Layer 9 of a small transformer language model trained on English Wikipedia (16 layers, counted from 0, width 64).
A neuron adds its activation times its output weights to the MLP's output. To switch it off is to set its activation to zero at one token and run the rest of the model.
A neuron's activation on a vector x is SiLU(gate . x) times (in . x), where the dot is the dot product.

Input weights of the MLP neurons that the questions are about. A number n stands for n times 0.018.
n16 gate: 30 2 28 -2 -23 8 8 -13 29 -16 7 -2 -52 18 28 -12 -11 3 38 -41 -55 47 -30 14 33 -30 -12 -8 -15 -12 -3 1 1 -17 -16 -27 -4 -9 -2 -3 -40 -5 -41 8 25 -45 9 -15 -25 7 5 -21 -26 3 7 7 55 -26 51 -23 16 6 4 23
n17 gate: -21 -24 8 -13 -16 9 8 31 -10 37 -45 -26 -11 13 -8 10 39 50 -8 23 24 25 0 8 -3 -16 27 -1 -17 0 -16 -50 -20 -2 60 -27 0 -19 -2 22 17 39 -11 35 6 -50 5 8 14 13 -15 -15 33 -40 -2 14 22 -6 -9 5 35 -10 -3 13
n23 gate: 25 -14 -16 -40 4 -39 -1 16 22 22 -14 -32 -7 -23 -12 -5 -18 -6 41 22 -2 -4 -1 19 -29 -20 -7 -12 -18 -18 -19 39 16 -14 0 -7 46 25 2 -14 38 16 8 42 -13 -4 23 13 -15 -6 -33 -5 8 0 11 -7 -8 -34 -14 -15 16 -7 -18 45
n34 gate: -1 -18 -56 -46 18 26 22 -39 44 30 9 28 16 -22 -6 -24 -16 26 12 -13 -9 -3 24 22 -13 -19 16 11 -16 24 40 17 31 13 -20 -31 -14 25 35 31 24 -7 15 -33 -3 0 11 27 -7 30 -19 -8 10 52 1 -59 16 25 -16 -46 11 -12 -38 -20
n35 gate: -3 6 25 -29 -22 -10 9 60 11 10 -29 9 -5 -7 -9 -26 -4 -7 10 -33 -26 -9 34 -1 -35 -19 25 -19 -35 9 32 1 4 6 -7 33 46 11 18 -1 13 -10 14 12 -57 36 14 28 -25 -17 20 -20 20 -2 -12 -12 -23 5 20 13 6 -32 -20 -19
n107 gate: -33 -12 23 -39 16 27 -3 2 -10 13 -6 -9 12 32 6 28 -14 16 21 -29 20 25 -8 -9 5 -14 0 -8 -20 22 3 -15 59 21 16 37 52 32 5 -23 27 36 34 0 -10 -9 22 15 -21 -10 13 -18 -18 22 6 14 16 -6 15 20 -10 -17 -3 0
n120 gate: -7 -9 12 29 13 1 31 -33 -8 4 9 -16 2 -21 25 25 -16 0 7 31 -29 -2 20 18 -32 4 18 9 -15 7 3 -12 24 9 12 17 49 -40 12 19 36 31 9 -19 -15 2 15 15 7 10 12 -28 1 -3 -30 20 21 12 -43 -21 -20 -38 14 -34
n131 gate: -26 -23 -63 15 -14 -7 -20 15 8 23 14 -7 -14 -37 -27 -32 -12 -19 -2 7 19 23 -14 -3 -14 -15 10 -13 17 -15 -17 -28 27 -27 25 -32 52 -1 13 26 -11 -23 25 4 -20 5 3 21 -32 -12 20 14 25 2 23 -16 10 -7 -17 -10 -39 11 37 -13
n133 gate: 28 -12 -7 -7 14 -2 -13 -12 5 7 -3 -4 -33 7 31 14 -5 -4 -12 -17 -4 -10 -3 18 37 57 19 12 -6 1 18 11 21 10 -3 -21 -14 -17 -12 -21 -10 -25 3 19 -31 -22 -19 16 -1 -41 18 6 4 -47 16 -31 22 -9 7 12 3 21 51 6
n141 gate: -5 5 2 14 -3 14 -1 6 19 11 25 -41 -10 4 -16 11 -3 36 2 36 29 30 41 31 30 1 -7 11 -39 -6 5 -14 8 0 -4 -3 -26 -47 -7 24 7 9 -6 -5 -26 45 28 2 -72 -26 7 30 -8 -11 -32 13 25 12 -5 9 -8 34 33 -3
n154 gate: 3 5 0 -18 0 -27 -29 -3 34 6 18 9 -19 14 7 -44 -15 -25 36 -21 -24 -7 2 13 4 36 25 10 -10 7 68 36 -12 -22 -10 -6 -25 -13 24 6 -2 0 1 40 14 2 23 -7 -29 -3 12 3 -11 15 18 16 0 -20 -22 28 10 9 22 16
n162 gate: 43 17 -27 28 0 -33 -11 27 55 -8 -3 -26 3 -2 38 -25 3 -6 2 -7 4 14 -17 -6 8 -9 -10 4 56 -1 -7 -15 -50 -12 36 -18 47 26 40 8 18 -18 17 2 5 -11 -23 11 -1 51 20 -13 29 3 -1 20 2 -15 -24 -7 -40 -14 7 24
n165 gate: 12 -21 -17 9 19 -45 5 14 26 7 -14 -36 -5 -14 -21 -43 3 2 25 11 -27 -25 -22 -29 -11 13 44 -7 -23 16 -12 -11 -13 -10 1 8 46 -10 -19 -4 -26 -38 27 0 -24 4 28 45 -17 15 -11 -21 -27 -12 -19 14 -20 -7 11 -11 30 7 22 19
n190 gate: 18 18 2 -11 -19 1 29 13 -3 31 10 -5 -18 10 10 -49 6 -1 -6 16 29 38 -12 19 -5 -9 -46 -73 -13 36 -5 4 -19 7 -26 -92 25 9 40 35 -4 18 29 -4 6 4 10 1 -3 25 36 -14 48 23 -19 -30 -12 24 -13 0 27 -13 -2 12
n16 in: 7 -26 -23 -4 -15 27 -14 -30 15 1 -3 14 -13 8 -35 -10 -28 36 -17 3 -12 -8 4 22 -51 -1 -5 27 -17 26 -5 -32 35 -3 -17 9 9 -19 -23 11 9 16 -40 -14 34 -4 -18 29 18 -3 1 -1 7 19 -20 16 33 13 2 -12 9 -10 42 -12
n17 in: -28 -30 44 -3 -13 -11 15 14 14 12 -21 -16 -27 -15 -20 18 -32 -22 38 -11 47 -16 -13 -41 3 -8 -24 -15 3 0 -22 19 -15 -28 -44 22 -14 46 -6 -22 -11 -18 14 15 15 -10 -5 -10 0 1 -14 -8 -40 27 -36 0 -55 -6 38 0 -9 3 6 22
n23 in: 1 -14 -30 -4 -29 19 -26 11 42 -20 22 27 -12 24 -17 5 1 37 -22 -30 -11 9 -27 7 8 11 5 -12 -3 -8 18 -9 8 31 -14 19 -29 16 -39 24 -7 19 -11 2 -6 4 -5 -16 21 -1 27 -30 6 27 -11 -25 -16 -6 21 -25 34 24 11 -4
n34 in: 6 -55 12 -26 -7 -15 -34 -11 -4 -33 41 8 -35 24 15 -4 -26 -8 15 -15 -7 -24 -15 -15 3 -21 53 0 33 -48 -10 -6 -43 5 -1 -19 12 -16 15 35 -24 21 1 -2 22 17 13 -21 51 -17 -2 -42 -27 -4 -16 -15 2 -34 13 18 -22 3 -18 2
n35 in: -2 52 18 -2 5 -1 -7 1 -18 -14 -13 -30 0 8 -7 -8 18 -7 32 -10 -4 -7 -32 -1 -7 -1 -1 -2 13 63 5 -29 -4 1 -21 16 -30 3 -44 9 -14 -9 9 -24 0 -3 -5 -24 -3 -2 73 6 8 0 -10 -11 34 -21 -39 1 9 18 29 -5
n107 in: 15 4 21 29 -41 4 23 46 -3 3 17 24 21 -17 11 22 32 18 -3 13 9 24 -12 -2 20 9 -1 15 8 -3 16 28 -46 -24 26 25 -19 -10 -14 13 10 -1 -24 -34 -6 -15 15 -13 16 -2 -20 -23 -21 7 40 8 -20 6 1 -32 22 -36 20 48
n120 in: -4 16 0 11 -8 4 30 4 -28 -9 24 -8 5 -39 -17 -25 17 -28 0 -6 -12 -12 0 -6 -16 6 4 -48 -25 -5 -2 -28 34 4 -18 31 -9 -35 -53 2 -8 -22 -17 54 -29 35 34 -1 1 -9 -15 7 0 19 12 29 3 -19 -21 -21 7 12 12 -7
n131 in: -27 -1 6 -6 2 29 -7 -3 21 -25 0 -26 13 17 -12 -10 -26 30 4 -18 7 -5 43 -6 -25 25 -30 -23 16 -10 0 -28 15 -18 15 -4 30 -8 -11 -18 -10 -25 -12 38 -25 24 26 12 -12 5 4 -10 -29 22 2 15 -2 24 -26 -28 -12 40 -2 -40
n133 in: -17 -8 22 37 -34 -2 2 3 1 4 -11 13 -20 10 15 -24 -43 -47 31 9 14 -8 -27 -5 -35 62 -7 32 -14 22 -12 -1 -5 30 28 -18 3 -12 -8 -53 26 27 24 0 -10 18 -22 14 6 7 -9 10 10 -43 -33 -23 8 11 -19 -13 -3 5 6 -4
n141 in: -1 1 -15 5 1 12 -1 34 -6 4 -3 -14 7 20 -20 -14 -37 13 -11 3 1 21 1 16 -10 25 19 42 -5 7 -7 -46 0 -7 -28 -4 17 -9 36 15 -6 27 19 -24 -24 -1 20 32 46 35 10 30 16 -28 -34 -4 19 12 -4 3 20 -29 18 -18
n154 in: -22 -6 -9 -23 54 -1 -2 -4 26 -4 3 -14 -23 0 -13 -15 1 9 27 -10 6 -21 38 -49 2 3 -1 -14 4 -27 30 27 18 2 43 -1 -14 3 32 22 13 -14 36 12 4 -25 12 3 -32 64 -4 -11 -17 24 -37 -14 -13 25 24 -24 -1 16 17 35
n162 in: -2 -19 43 16 8 -2 -16 12 -21 -28 -22 6 29 4 13 -17 -55 43 12 21 -2 3 -29 29 1 -23 -12 27 30 -20 22 19 7 -10 25 -5 14 9 16 18 25 33 -3 -7 -1 4 -15 11 -10 42 3 11 6 7 2 47 -38 -16 -22 27 41 -26 -20 11
n165 in: 35 3 -22 9 -16 48 -26 27 -16 3 7 37 12 -11 -4 -17 -34 28 36 30 17 -21 12 -10 18 -30 28 -9 31 -19 22 -32 1 -43 -6 21 -1 7 -6 -14 -8 20 20 26 -35 -16 -9 -7 -38 18 -15 -11 15 20 -11 8 -8 18 1 10 7 6 -7 12
n190 in: 1 35 29 35 -9 -14 -32 5 -11 -20 -37 2 13 -15 9 23 -16 31 16 43 -26 7 -18 -32 -27 -2 31 -30 -8 -7 -41 7 28 0 -61 22 28 0 1 -12 -14 -17 19 48 14 24 -3 -15 -18 -19 3 18 -15 -41 22 38 -4 -22 37 -3 11 19 19 23

Output weights of the MLP neurons that the questions are about. A number n stands for n times 0.017.
n16: 22 34 13 -29 27 -8 10 -12 -1 13 -15 20 1 14 -13 -38 -6 -31 13 23 -33 -30 -1 29 19 10 -21 4 -19 -32 17 -13 -26 -12 -16 -2 -36 -21 -5 -8 -8 21 13 45 35 -3 -2 21 -41 11 -39 -15 -15 -4 16 9 -25 12 0 0 5 -30 3 -14
n17: -5 7 -19 26 -17 -26 -10 12 -11 12 -6 -7 37 93 44 6 23 9 25 0 -36 -33 -6 -38 -16 -10 -29 18 19 42 4 19 8 -23 0 14 26 -23 8 30 -11 -6 16 -21 -58 8 -12 -8 -4 -13 -3 27 26 10 -3 12 -23 -5 -48 -6 0 48 13 -41
n23: -20 33 4 -8 8 48 -4 -7 -1 42 -16 -26 -21 -10 36 -14 -25 -16 41 -9 6 21 -31 7 -21 31 -10 -7 16 12 -4 19 -6 3 19 -31 1 -6 36 -34 44 1 24 6 -13 14 -23 4 -7 1 -12 52 -13 -6 28 -1 -16 4 -13 -22 -22 9 -23 22
n34: -49 -12 50 -14 10 -18 -8 22 0 -24 10 15 -7 6 26 -3 -15 37 58 19 -22 -25 -27 60 2 -25 27 27 -32 -1 -13 10 27 30 -15 19 16 3 11 26 -4 -21 -28 13 5 -1 -8 17 1 42 -46 -16 -8 15 -50 5 18 -24 30 -40 8 51 -29 -6
n35: -2 2 -22 13 -2 -4 -10 9 4 13 1 39 -20 16 43 -23 -31 21 21 25 -6 2 -19 -13 6 6 1 7 6 7 -3 9 36 29 43 -36 -2 15 0 29 -23 8 -31 -17 -15 8 13 12 34 3 -49 -30 -29 8 -4 -1 -8 29 20 -40 2 8 -33 12
n107: -7 -1 29 44 -31 -21 0 -34 -20 44 4 -23 27 26 -39 -46 10 -15 4 -6 -18 1 14 -4 -1 45 -10 -18 -9 -9 -2 -16 -29 8 -24 -11 -13 -6 17 -10 -14 31 34 43 4 20 14 -11 1 -8 -22 48 30 -2 -8 26 15 9 -20 33 -10 25 12 22
n120: 8 -14 -33 23 -23 -93 -5 -7 -4 -29 9 -23 -11 11 -26 -10 19 -9 1 8 -17 -8 -6 25 3 9 13 23 -24 25 -44 2 -10 -49 -13 -3 -19 13 41 -30 9 -28 -24 46 -7 -23 -17 -3 -11 -35 -24 16 1 -24 -19 -9 18 19 -6 33 -9 -19 0 11
n131: 23 -5 1 -61 15 -24 13 -29 -41 -27 9 -31 -12 38 -4 6 -17 -3 -44 -28 -23 -10 -27 -12 26 -8 19 4 16 53 18 10 4 2 -5 16 1 6 16 -17 -1 -32 16 18 13 12 -21 20 -16 -19 -15 -5 36 2 -5 -17 21 13 16 17 1 -11 -1 26
n133: 43 -34 27 6 -1 -3 12 -3 -16 17 15 -35 -11 -20 -6 7 -50 -18 5 -5 -17 7 37 22 13 51 -26 37 -21 28 53 -18 -16 5 -22 -20 -27 10 -5 -7 7 -25 2 -6 -5 36 -31 -2 -14 -9 -36 0 -29 -13 27 -31 7 -8 -32 5 -38 14 2 34
n141: 12 -12 9 9 -37 7 -35 8 -15 6 42 24 14 -8 -6 -1 26 -37 4 3 -34 31 10 -36 -26 35 -17 37 -30 -20 2 -3 16 -12 8 8 9 17 -19 -40 22 -29 15 11 -27 65 -22 -36 -4 -3 32 5 -22 -29 23 -10 -27 -2 -5 -5 -22 -10 13 -12
n154: 1 6 -2 -18 26 -5 19 -25 -8 -14 -39 -15 2 -24 -18 1 -28 8 -4 39 -21 -5 -7 -25 17 -5 -4 29 11 58 -32 -22 18 -8 -19 16 -3 26 -16 41 -32 -4 -35 19 17 20 -20 -16 8 13 15 -12 8 -52 1 10 14 60 0 -10 -25 3 -13 -36
n162: 50 40 10 -42 -8 10 35 -27 17 9 -11 -4 -8 -35 -18 -9 53 39 -3 12 -13 -11 -54 5 29 -4 6 -18 3 -15 -30 8 -22 -24 42 -3 12 7 -28 -12 -18 -14 -12 -29 15 2 3 7 -16 19 -52 -14 18 26 -6 12 10 -4 10 12 -35 -17 8 31
n165: -36 -41 -9 6 14 -17 32 4 -25 16 -8 -44 4 42 -33 -22 5 -2 -18 2 -9 45 15 -33 -13 13 1 -4 2 -7 3 33 -20 60 -3 -14 38 6 24 -6 -14 -13 25 -5 -5 9 14 23 16 -20 14 3 3 -24 23 0 24 2 14 21 26 3 34 -14
n190: -46 24 17 29 -41 77 0 25 -15 -12 -61 -19 0 40 -8 14 10 -9 26 -2 -20 -22 2 3 -3 -30 23 -17 -20 -13 -39 -31 6 47 4 20 26 -18 12 -8 -26 -3 -12 -7 11 3 -12 4 35 -17 -48 -1 6 -4 -10 23 14 -12 14 -2 -24 32 12 3

Each question names a token from some text and the token that comes next. It shows the vector x that enters the MLP there. A number n stands for n times 0.015.

Then comes g, the gradient of the next token's log-probability with respect to the MLP's output, scaled to length 1. A neuron's effect is roughly proportional to its activation times (output weights . g). A number n stands for n times 0.005.

"v", then "ast"
x: -2 -7 25 0 16 -4 -11 43 16 -4 -40 43 53 -14 -21 -21 -24 -19 -35 12 -3 -12 22 -65 23 -23 -25 -32 9 5 -33 24 19 -10 61 23 -16 -14 12 10 11 9 -33 7 34 33 -9 -26 22 -11 14 -4 -17 9 12 4 2 37 -9 22 -9 18 0 -2
g: 26 -12 41 2 -5 -30 -6 38 -23 -22 9 -14 2 -11 -28 -20 -23 30 -27 -11 -1 0 -30 13 -11 36 -36 33 -13 -17 -26 -48 11 42 4 31 -24 -42 -25 -7 -56 -31 6 -24 -8 23 -74 39 6 -26 3 15 -3 -27 2 19 11 9 6 -5 35 -11 2 -11
Which neuron, switched off, lowers the next token's probability most? n141

"ly", then " after"
x: 0 -2 12 -32 6 -2 -27 36 1 -8 25 -11 -2 -1 11 -5 -33 34 1 10 61 4 48 -7 34 -34 28 -41 44 46 21 30 26 27 26 -12 -25 15 -13 13 20 -2 -13 -4 9 43 22 21 11 12 26 -26 2 -34 -7 31 14 24 -14 4 -49 30 17 -10
g: 3 -8 38 11 25 -5 6 20 -46 28 -23 -24 2 -6 -15 37 19 -1 -15 -26 5 34 -4 32 -1 -59 33 -15 26 -35 40 -19 -16 63 -20 11 -1 -26 -15 -8 8 16 22 10 3 25 -22 -11 0 13 58 57 12 23 -9 -10 18 -4 -27 12 -29 -38 22 -3
Which neuron, switched off, raises the next token's probability most? n107

" m", then "ins"
x: 11 85 2 -6 48 -45 -18 48 8 -9 -14 13 -17 -5 0 -5 -19 -38 -14 10 -19 18 4 -33 20 4 1 -19 49 16 11 19 19 13 29 64 10 11 -4 -23 0 -22 -15 7 16 -31 4 -3 26 -28 16 9 -7 -16 11 18 20 15 7 22 -2 -27 24 -8
g: 30 -10 -32 12 19 12 -10 18 28 5 -60 22 21 19 -11 -3 -1 18 16 24 -20 -42 -4 -9 24 -17 10 11 -53 -6 9 13 -11 43 1 53 -70 11 26 13 27 -25 -1 26 6 17 9 -2 16 -9 41 47 20 -32 -2 12 56 26 14 -12 -13 -5 2 14
Which neuron, switched off, lowers the next token's probability most? n162

"ory", then "ell"
x: -10 13 31 -14 -17 -48 30 22 14 1 -13 -50 -25 -13 -18 16 -18 -5 -56 25 -32 -22 8 5 18 -4 -12 -8 37 -16 -12 -32 20 -16 -9 24 -57 11 -22 -21 -1 -37 20 -34 -11 -49 35 -36 -13 8 -10 -24 -24 1 -24 -2 -5 -17 44 15 -9 11 16 -27
g: -4 -29 17 3 -17 -10 -13 7 25 5 -85 18 27 -4 -1 58 11 15 2 -20 -21 25 -32 -22 41 21 19 -15 25 12 -9 3 10 25 23 11 -22 10 -34 38 21 36 -42 12 54 0 -9 20 12 -17 6 44 3 20 -23 11 9 52 20 -7 -4 14 -7 -17
Which two neurons, each switched off alone, lower its probability most, in order? n16, n133

",", then " and"
x: 10 33 6 10 -10 -33 11 4 15 1 -2 -16 27 -19 -27 -14 -7 11 -28 1 53 8 64 -21 8 -2 -57 -23 3 59 -3 3 18 -30 36 10 7 -1 -17 -1 -27 -14 -20 22 -10 15 -18 10 -13 47 -34 -17 2 -27 -22 26 6 46 21 2 13 -5 -13 -12
g: -16 13 56 -29 -26 27 36 45 5 -19 -6 -3 0 -23 28 -13 6 15 -55 -32 -14 10 20 4 -45 4 -6 -16 -11 32 -7 -33 1 -16 -10 19 -38 6 -27 24 37 -7 -28 -5 17 -13 2 37 -24 32 10 -27 -26 42 13 12 0 11 42 -35 -19 42 35 -1
Which neuron, switched off, lowers the next token's probability most? n34

".", then " Wh"
x: -6 53 20 -29 25 -48 -14 6 15 10 -1 -29 47 -78 -25 11 3 2 -18 25 13 -11 44 -22 15 -34 -33 9 15 24 3 12 -20 -21 -1 2 -19 3 8 -3 3 -6 24 -9 1 32 -5 8 14 32 23 -40 8 12 7 26 -15 14 23 -23 5 8 -14 -3
g: 17 21 19 -4 -25 13 0 -14 25 23 -42 -9 -61 -2 10 2 -43 11 5 23 6 -23 17 42 -9 25 -33 7 28 3 -63 -4 53 -48 -11 -26 -41 -8 -56 2 -4 7 -7 12 6 21 7 13 -27 4 9 -2 40 22 -21 34 -30 4 -2 3 2 -28 36 1
Which neuron, switched off, raises the next token's probability most? n154

"wn", then " from"
x: 27 25 31 -29 -6 -80 5 33 8 -7 -48 -33 19 1 11 0 -11 24 1 30 25 8 35 -16 -35 -28 -12 5 33 49 -3 14 29 -25 14 8 15 16 -34 9 9 -4 -14 -11 -8 -19 8 34 17 -44 0 -13 -33 -33 -16 12 2 10 2 13 -17 -14 -20 -2
g: 29 -5 -13 15 13 15 -17 50 -2 -29 -16 15 27 28 0 -39 26 -17 15 -3 -15 10 -4 25 -26 -42 11 18 11 27 15 21 -11 -30 -17 14 44 14 -39 9 12 9 -34 -39 -14 -45 -9 -31 14 22 -1 23 30 65 32 39 7 7 21 -5 -24 -51 -16 20
Which neuron, switched off, lowers the next token's probability most? n23

" game", then ","
x: -13 11 2 -46 -27 -41 23 38 5 0 3 -20 -4 -32 -36 3 -44 8 -8 35 20 -3 37 -34 -13 -3 -5 -29 -6 24 -3 23 21 -46 33 18 -44 24 17 -22 2 -19 -5 -11 -32 -6 -6 -17 9 21 17 -44 -34 -14 -31 27 -16 44 0 -14 -1 -8 17 9
g: -22 0 30 -62 -1 -14 33 3 5 -16 35 -8 -25 0 -48 -21 -6 24 -2 -8 5 29 9 -4 2 -31 -5 -26 -26 28 39 0 -6 -14 -53 -21 -15 5 31 6 25 37 13 -46 10 16 48 50 -6 -37 22 18 -18 11 1 -32 35 1 -26 -11 -30 -18 -4 -34
Which neuron, switched off, lowers the next token's probability most? n165

"very", then " y"
x: 30 6 26 -11 6 -31 -67 0 26 -40 5 5 4 17 -4 2 -26 1 13 24 -3 -34 54 -39 50 -12 43 -33 26 24 -6 -12 29 8 27 -28 -28 11 27 -8 -23 -5 -9 -31 15 3 24 12 8 5 10 -55 -10 -26 -2 15 -10 -6 -20 11 -3 37 9 -12
g: 29 -3 -37 0 -19 -4 -2 -15 19 -2 13 10 -4 1 -54 14 7 8 26 -4 35 -3 3 13 13 30 -24 12 1 21 -44 6 28 -23 17 14 27 -37 -22 -24 12 29 -20 10 -7 -40 -21 28 -16 -23 -7 8 -25 31 -49 -47 -19 -32 55 57 -1 34 35 24
Which neuron, switched off, raises the next token's probability most? n154

"land", then " ("
x: 18 22 28 -19 3 -57 25 24 -15 -12 10 -7 17 -50 -14 -13 -16 -10 17 -20 0 -10 46 5 -67 25 4 -8 -28 5 -13 -15 44 -32 -20 -6 1 -10 -8 -27 31 1 -25 -10 -2 23 20 6 8 25 -12 -12 -1 -44 -15 25 -7 33 1 -13 -42 -15 16 -31
g: 7 8 5 -19 -18 -36 -16 50 35 3 -20 25 18 3 -5 25 17 43 -27 33 -12 -42 0 -11 8 15 -38 13 10 10 26 -30 -3 -28 -8 16 3 -6 19 -30 20 -47 -46 -7 34 27 20 -31 -10 -21 -17 -18 -29 35 4 -5 21 18 73 1 -15 -12 15 -42
Which two neurons, each switched off alone, lower its probability most, in order? n120, n23

" found", then "ing"
x: 25 36 -4 -9 -10 -7 -19 18 21 -26 -36 -14 6 17 -28 -15 -50 5 -35 22 33 18 35 -8 -3 -32 46 -33 6 30 7 25 22 -44 46 41 -13 19 -3 9 -4 -5 8 -39 44 15 11 -16 -8 3 -4 -20 -17 -46 -17 46 -5 31 -13 -8 6 -7 -8 0
g: 27 19 42 -19 22 -7 27 -36 -40 -8 8 9 26 -16 14 3 -30 23 -15 32 -8 -31 34 29 -9 33 22 -6 38 10 65 -10 19 38 -4 -28 3 16 -40 25 18 -15 24 12 -6 25 -6 -8 -14 -33 0 25 15 -14 -48 -57 29 16 -11 -17 -21 3 -34 9
Which neuron, switched off, raises the next token's probability most? n165

"alf", then " time"
x: 26 -13 -9 17 13 -40 -9 6 17 9 -15 -30 33 -16 -10 20 -40 12 -19 -6 1 22 26 -28 -2 -1 -28 -32 8 7 15 21 66 -20 18 -21 -35 22 5 -19 36 -10 18 -41 -12 23 5 4 54 -31 -16 -42 -48 -29 -17 -23 -1 2 -3 44 -20 16 5 16
g: 49 -28 -2 -35 46 -20 -46 1 39 -59 12 37 -31 -6 -9 -12 4 -52 -36 -4 15 -2 53 12 11 -6 -6 6 7 29 7 14 -25 4 15 2 17 -17 30 -7 -27 -31 35 39 4 -26 3 -48 -9 -17 4 -11 20 -29 15 -40 3 4 7 12 -3 -1 -17 26
Which two neurons, each switched off alone, lower its probability most, in order? n17, n23

" the", then " album"
x: 26 -13 -5 -2 10 -32 -52 5 18 -20 -23 3 1 -2 -15 -8 -43 -40 -58 21 51 3 59 -30 1 -7 -1 -22 1 39 -28 -9 12 -20 42 6 -24 9 13 -21 -30 3 -6 2 21 17 10 -25 0 -1 6 -21 10 -50 -23 -8 -2 11 -16 -19 -15 -20 7 -9
g: -8 -12 61 -29 1 -3 22 31 -28 -35 -34 -2 -17 2 35 -19 30 -9 -34 27 -6 -21 -46 0 -21 -48 -4 13 17 7 20 36 -3 -15 7 8 1 -27 19 -7 6 10 31 -53 15 31 9 11 -60 2 28 34 -14 -6 -13 36 24 -29 -7 -22 11 -8 -46 -9
Which neuron, switched off, raises the next token's probability most? n162

" l", then "ate"
x: 15 12 44 33 11 10 -11 53 -4 -17 -15 -4 -5 -74 -31 -2 -34 -7 -19 6 -11 -7 13 -55 9 12 4 0 13 37 -14 17 11 -5 26 -3 -1 35 31 -4 -22 -12 -5 8 31 41 2 -23 7 -5 7 0 1 -17 8 -9 14 65 4 7 -4 8 -14 -15
g: -16 -49 -40 -12 21 -8 -5 -23 32 -5 -18 13 -29 -2 27 -4 2 25 -25 9 -17 1 -14 6 -43 -39 24 -5 43 -14 -36 -5 -3 -30 29 11 8 -45 10 -27 -39 28 -31 8 4 -3 -16 -12 4 -2 66 5 -4 -15 0 25 12 38 -51 18 3 -41 2 -44
Which neuron, switched off, lowers the next token's probability most? n133

"ood", then "."
x: 33 29 37 -14 -17 -92 15 19 7 6 9 -21 -6 -37 -26 4 19 11 -1 -3 -13 24 28 10 -42 -14 -7 -16 -5 12 -15 26 45 -25 24 32 -24 21 2 -40 34 2 14 6 -34 10 19 -22 -11 -14 4 -17 -34 -15 3 3 1 4 -14 -1 -6 11 -27 15
g: -18 12 11 -2 -27 28 -19 4 -25 8 43 -28 3 -10 46 -29 -23 -17 35 -4 -24 11 41 -30 -63 33 -11 -37 17 9 -2 -15 -11 -14 -21 -40 -37 19 -12 -5 -1 -68 -53 11 -6 -10 -3 34 3 -16 -16 2 16 9 22 9 -22 8 -37 11 26 27 -23 0
Which neuron, switched off, raises the next token's probability most? n23

"very", then "b"
x: 31 6 23 -18 15 -52 -53 -10 24 -22 -21 -12 23 35 17 -2 -11 -13 -22 16 -7 -48 53 -34 38 -36 35 -39 15 8 -23 -8 7 -7 25 -10 -35 21 20 -20 -21 4 10 -17 -8 4 17 -16 5 -4 -3 -41 14 -15 -21 14 -22 -11 -26 26 -1 12 32 -2
g: -29 12 48 33 6 -7 13 23 -5 -29 -7 -32 2 8 -14 15 13 49 33 -2 -45 18 -32 -25 20 -9 0 10 6 -47 53 -26 -3 11 -16 -13 -25 24 -26 -57 -33 38 9 -36 5 11 24 -17 55 21 5 -14 25 8 -38 1 16 0 35 -1 -18 13 11 2
Which neuron, switched off, raises the next token's probability most? n34

" r", then "ough"
x: 10 11 20 -10 8 -9 -9 21 4 -25 -43 2 0 -31 -5 -4 8 -32 -25 36 29 20 15 -53 16 9 0 -33 17 13 0 6 6 -44 45 23 -36 18 19 -12 -21 -13 -18 -11 23 20 -29 -38 -2 -22 8 -8 4 -27 22 7 35 78 2 -18 21 9 -12 -3
g: 9 -20 6 -4 4 -9 2 -30 -37 2 -14 5 -4 15 35 1 -6 -25 -13 -56 30 -21 -19 -11 -26 63 59 -8 3 19 40 -18 16 33 18 -1 -8 -10 23 31 17 -53 22 -32 -27 52 29 -28 -2 0 -3 -18 18 3 -8 -7 32 -36 -21 29 30 22 12 15
Which neuron, switched off, raises the next token's probability most? n16

".", then " They"
x: -9 37 4 -20 25 -2 -21 6 28 -13 7 -40 24 -39 -60 -12 -27 21 -32 9 47 9 36 -18 12 17 -58 4 36 15 2 22 9 -40 24 15 -10 33 -25 1 -40 -4 -20 -10 -9 39 4 -6 5 31 44 -25 -7 -11 17 6 -15 19 5 -12 18 -8 -20 -1
g: 32 21 -32 27 38 1 0 20 -44 17 34 -50 -59 5 -32 -28 13 11 16 -27 -22 0 -10 -16 -18 -3 17 3 -14 15 -15 -33 -8 -37 -6 12 -17 -10 -33 3 -12 38 -37 -15 25 16 37 71 -10 -14 -1 -8 7 24 -9 1 14 7 -12 -33 7 -6 -11 54
Which neuron, switched off, lowers the next token's probability most? n162

",", then " for"
x: 18 34 -11 -1 12 -16 4 13 23 13 11 -29 1 -30 -30 -29 -33 24 -20 18 61 20 44 -5 8 3 -76 -21 11 53 0 14 22 -29 45 -22 1 19 -11 -1 -10 0 -19 -6 -10 13 10 -9 -4 53 -1 -31 3 -21 -6 -2 -15 33 36 -3 30 -23 -11 -3
g: 3 -32 -3 18 43 -7 0 7 3 56 -30 40 -3 -13 -4 38 -12 22 19 22 -20 3 59 -2 39 3 0 -11 -15 22 15 -39 -29 -22 12 9 9 21 -33 11 1 -16 3 40 -18 -5 -17 -42 -20 -21 -7 6 7 -25 35 -24 -46 -37 32 18 26 55 -7 -13
Which neuron, switched off, lowers the next token's probability most? n190

" first", then " pop"
x: 9 0 -1 -52 10 -12 -39 4 20 -33 -19 0 8 -10 -4 12 -55 -12 -55 -10 47 -16 60 -11 28 -16 33 -42 17 13 -2 0 51 -11 34 18 -17 31 32 6 -3 -8 4 -15 11 16 -8 -13 5 -10 13 -34 -17 -32 -21 27 0 5 -23 24 -7 -2 28 -5
g: 40 41 9 -17 -6 -17 -43 -18 22 -42 -38 23 4 1 10 6 25 -6 8 12 1 13 -2 -9 -12 -41 4 63 -11 15 9 -34 40 -19 20 21 -2 10 -15 33 13 -10 15 18 41 21 2 10 -56 13 -4 -22 29 -2 58 -37 16 -1 6 -3 -1 -23 -50 -32
Which neuron, switched off, lowers the next token's probability most? n107

" Ar", then "th"
x: 28 16 -22 11 10 -11 -12 -5 -3 -4 -8 -21 9 -18 -1 -17 -39 -13 -50 -19 -5 -22 6 -38 -21 -3 33 -72 22 -7 -13 -33 12 -15 25 -6 -31 61 -9 -26 -40 9 -23 -13 31 33 -8 -3 -11 37 -11 29 33 -10 -7 23 14 24 4 -4 4 23 13 -33
g: 23 29 21 -14 40 -15 -16 -27 19 29 -43 7 -7 -9 12 25 -2 -39 9 28 -1 40 51 26 5 18 5 -31 13 13 -22 -30 -18 5 -8 -21 8 -34 -36 32 31 10 -26 8 15 14 -19 32 24 -15 -40 -21 -24 15 30 26 -51 29 -11 3 8 34 36 -40
Which neuron, switched off, lowers the next token's probability most? n120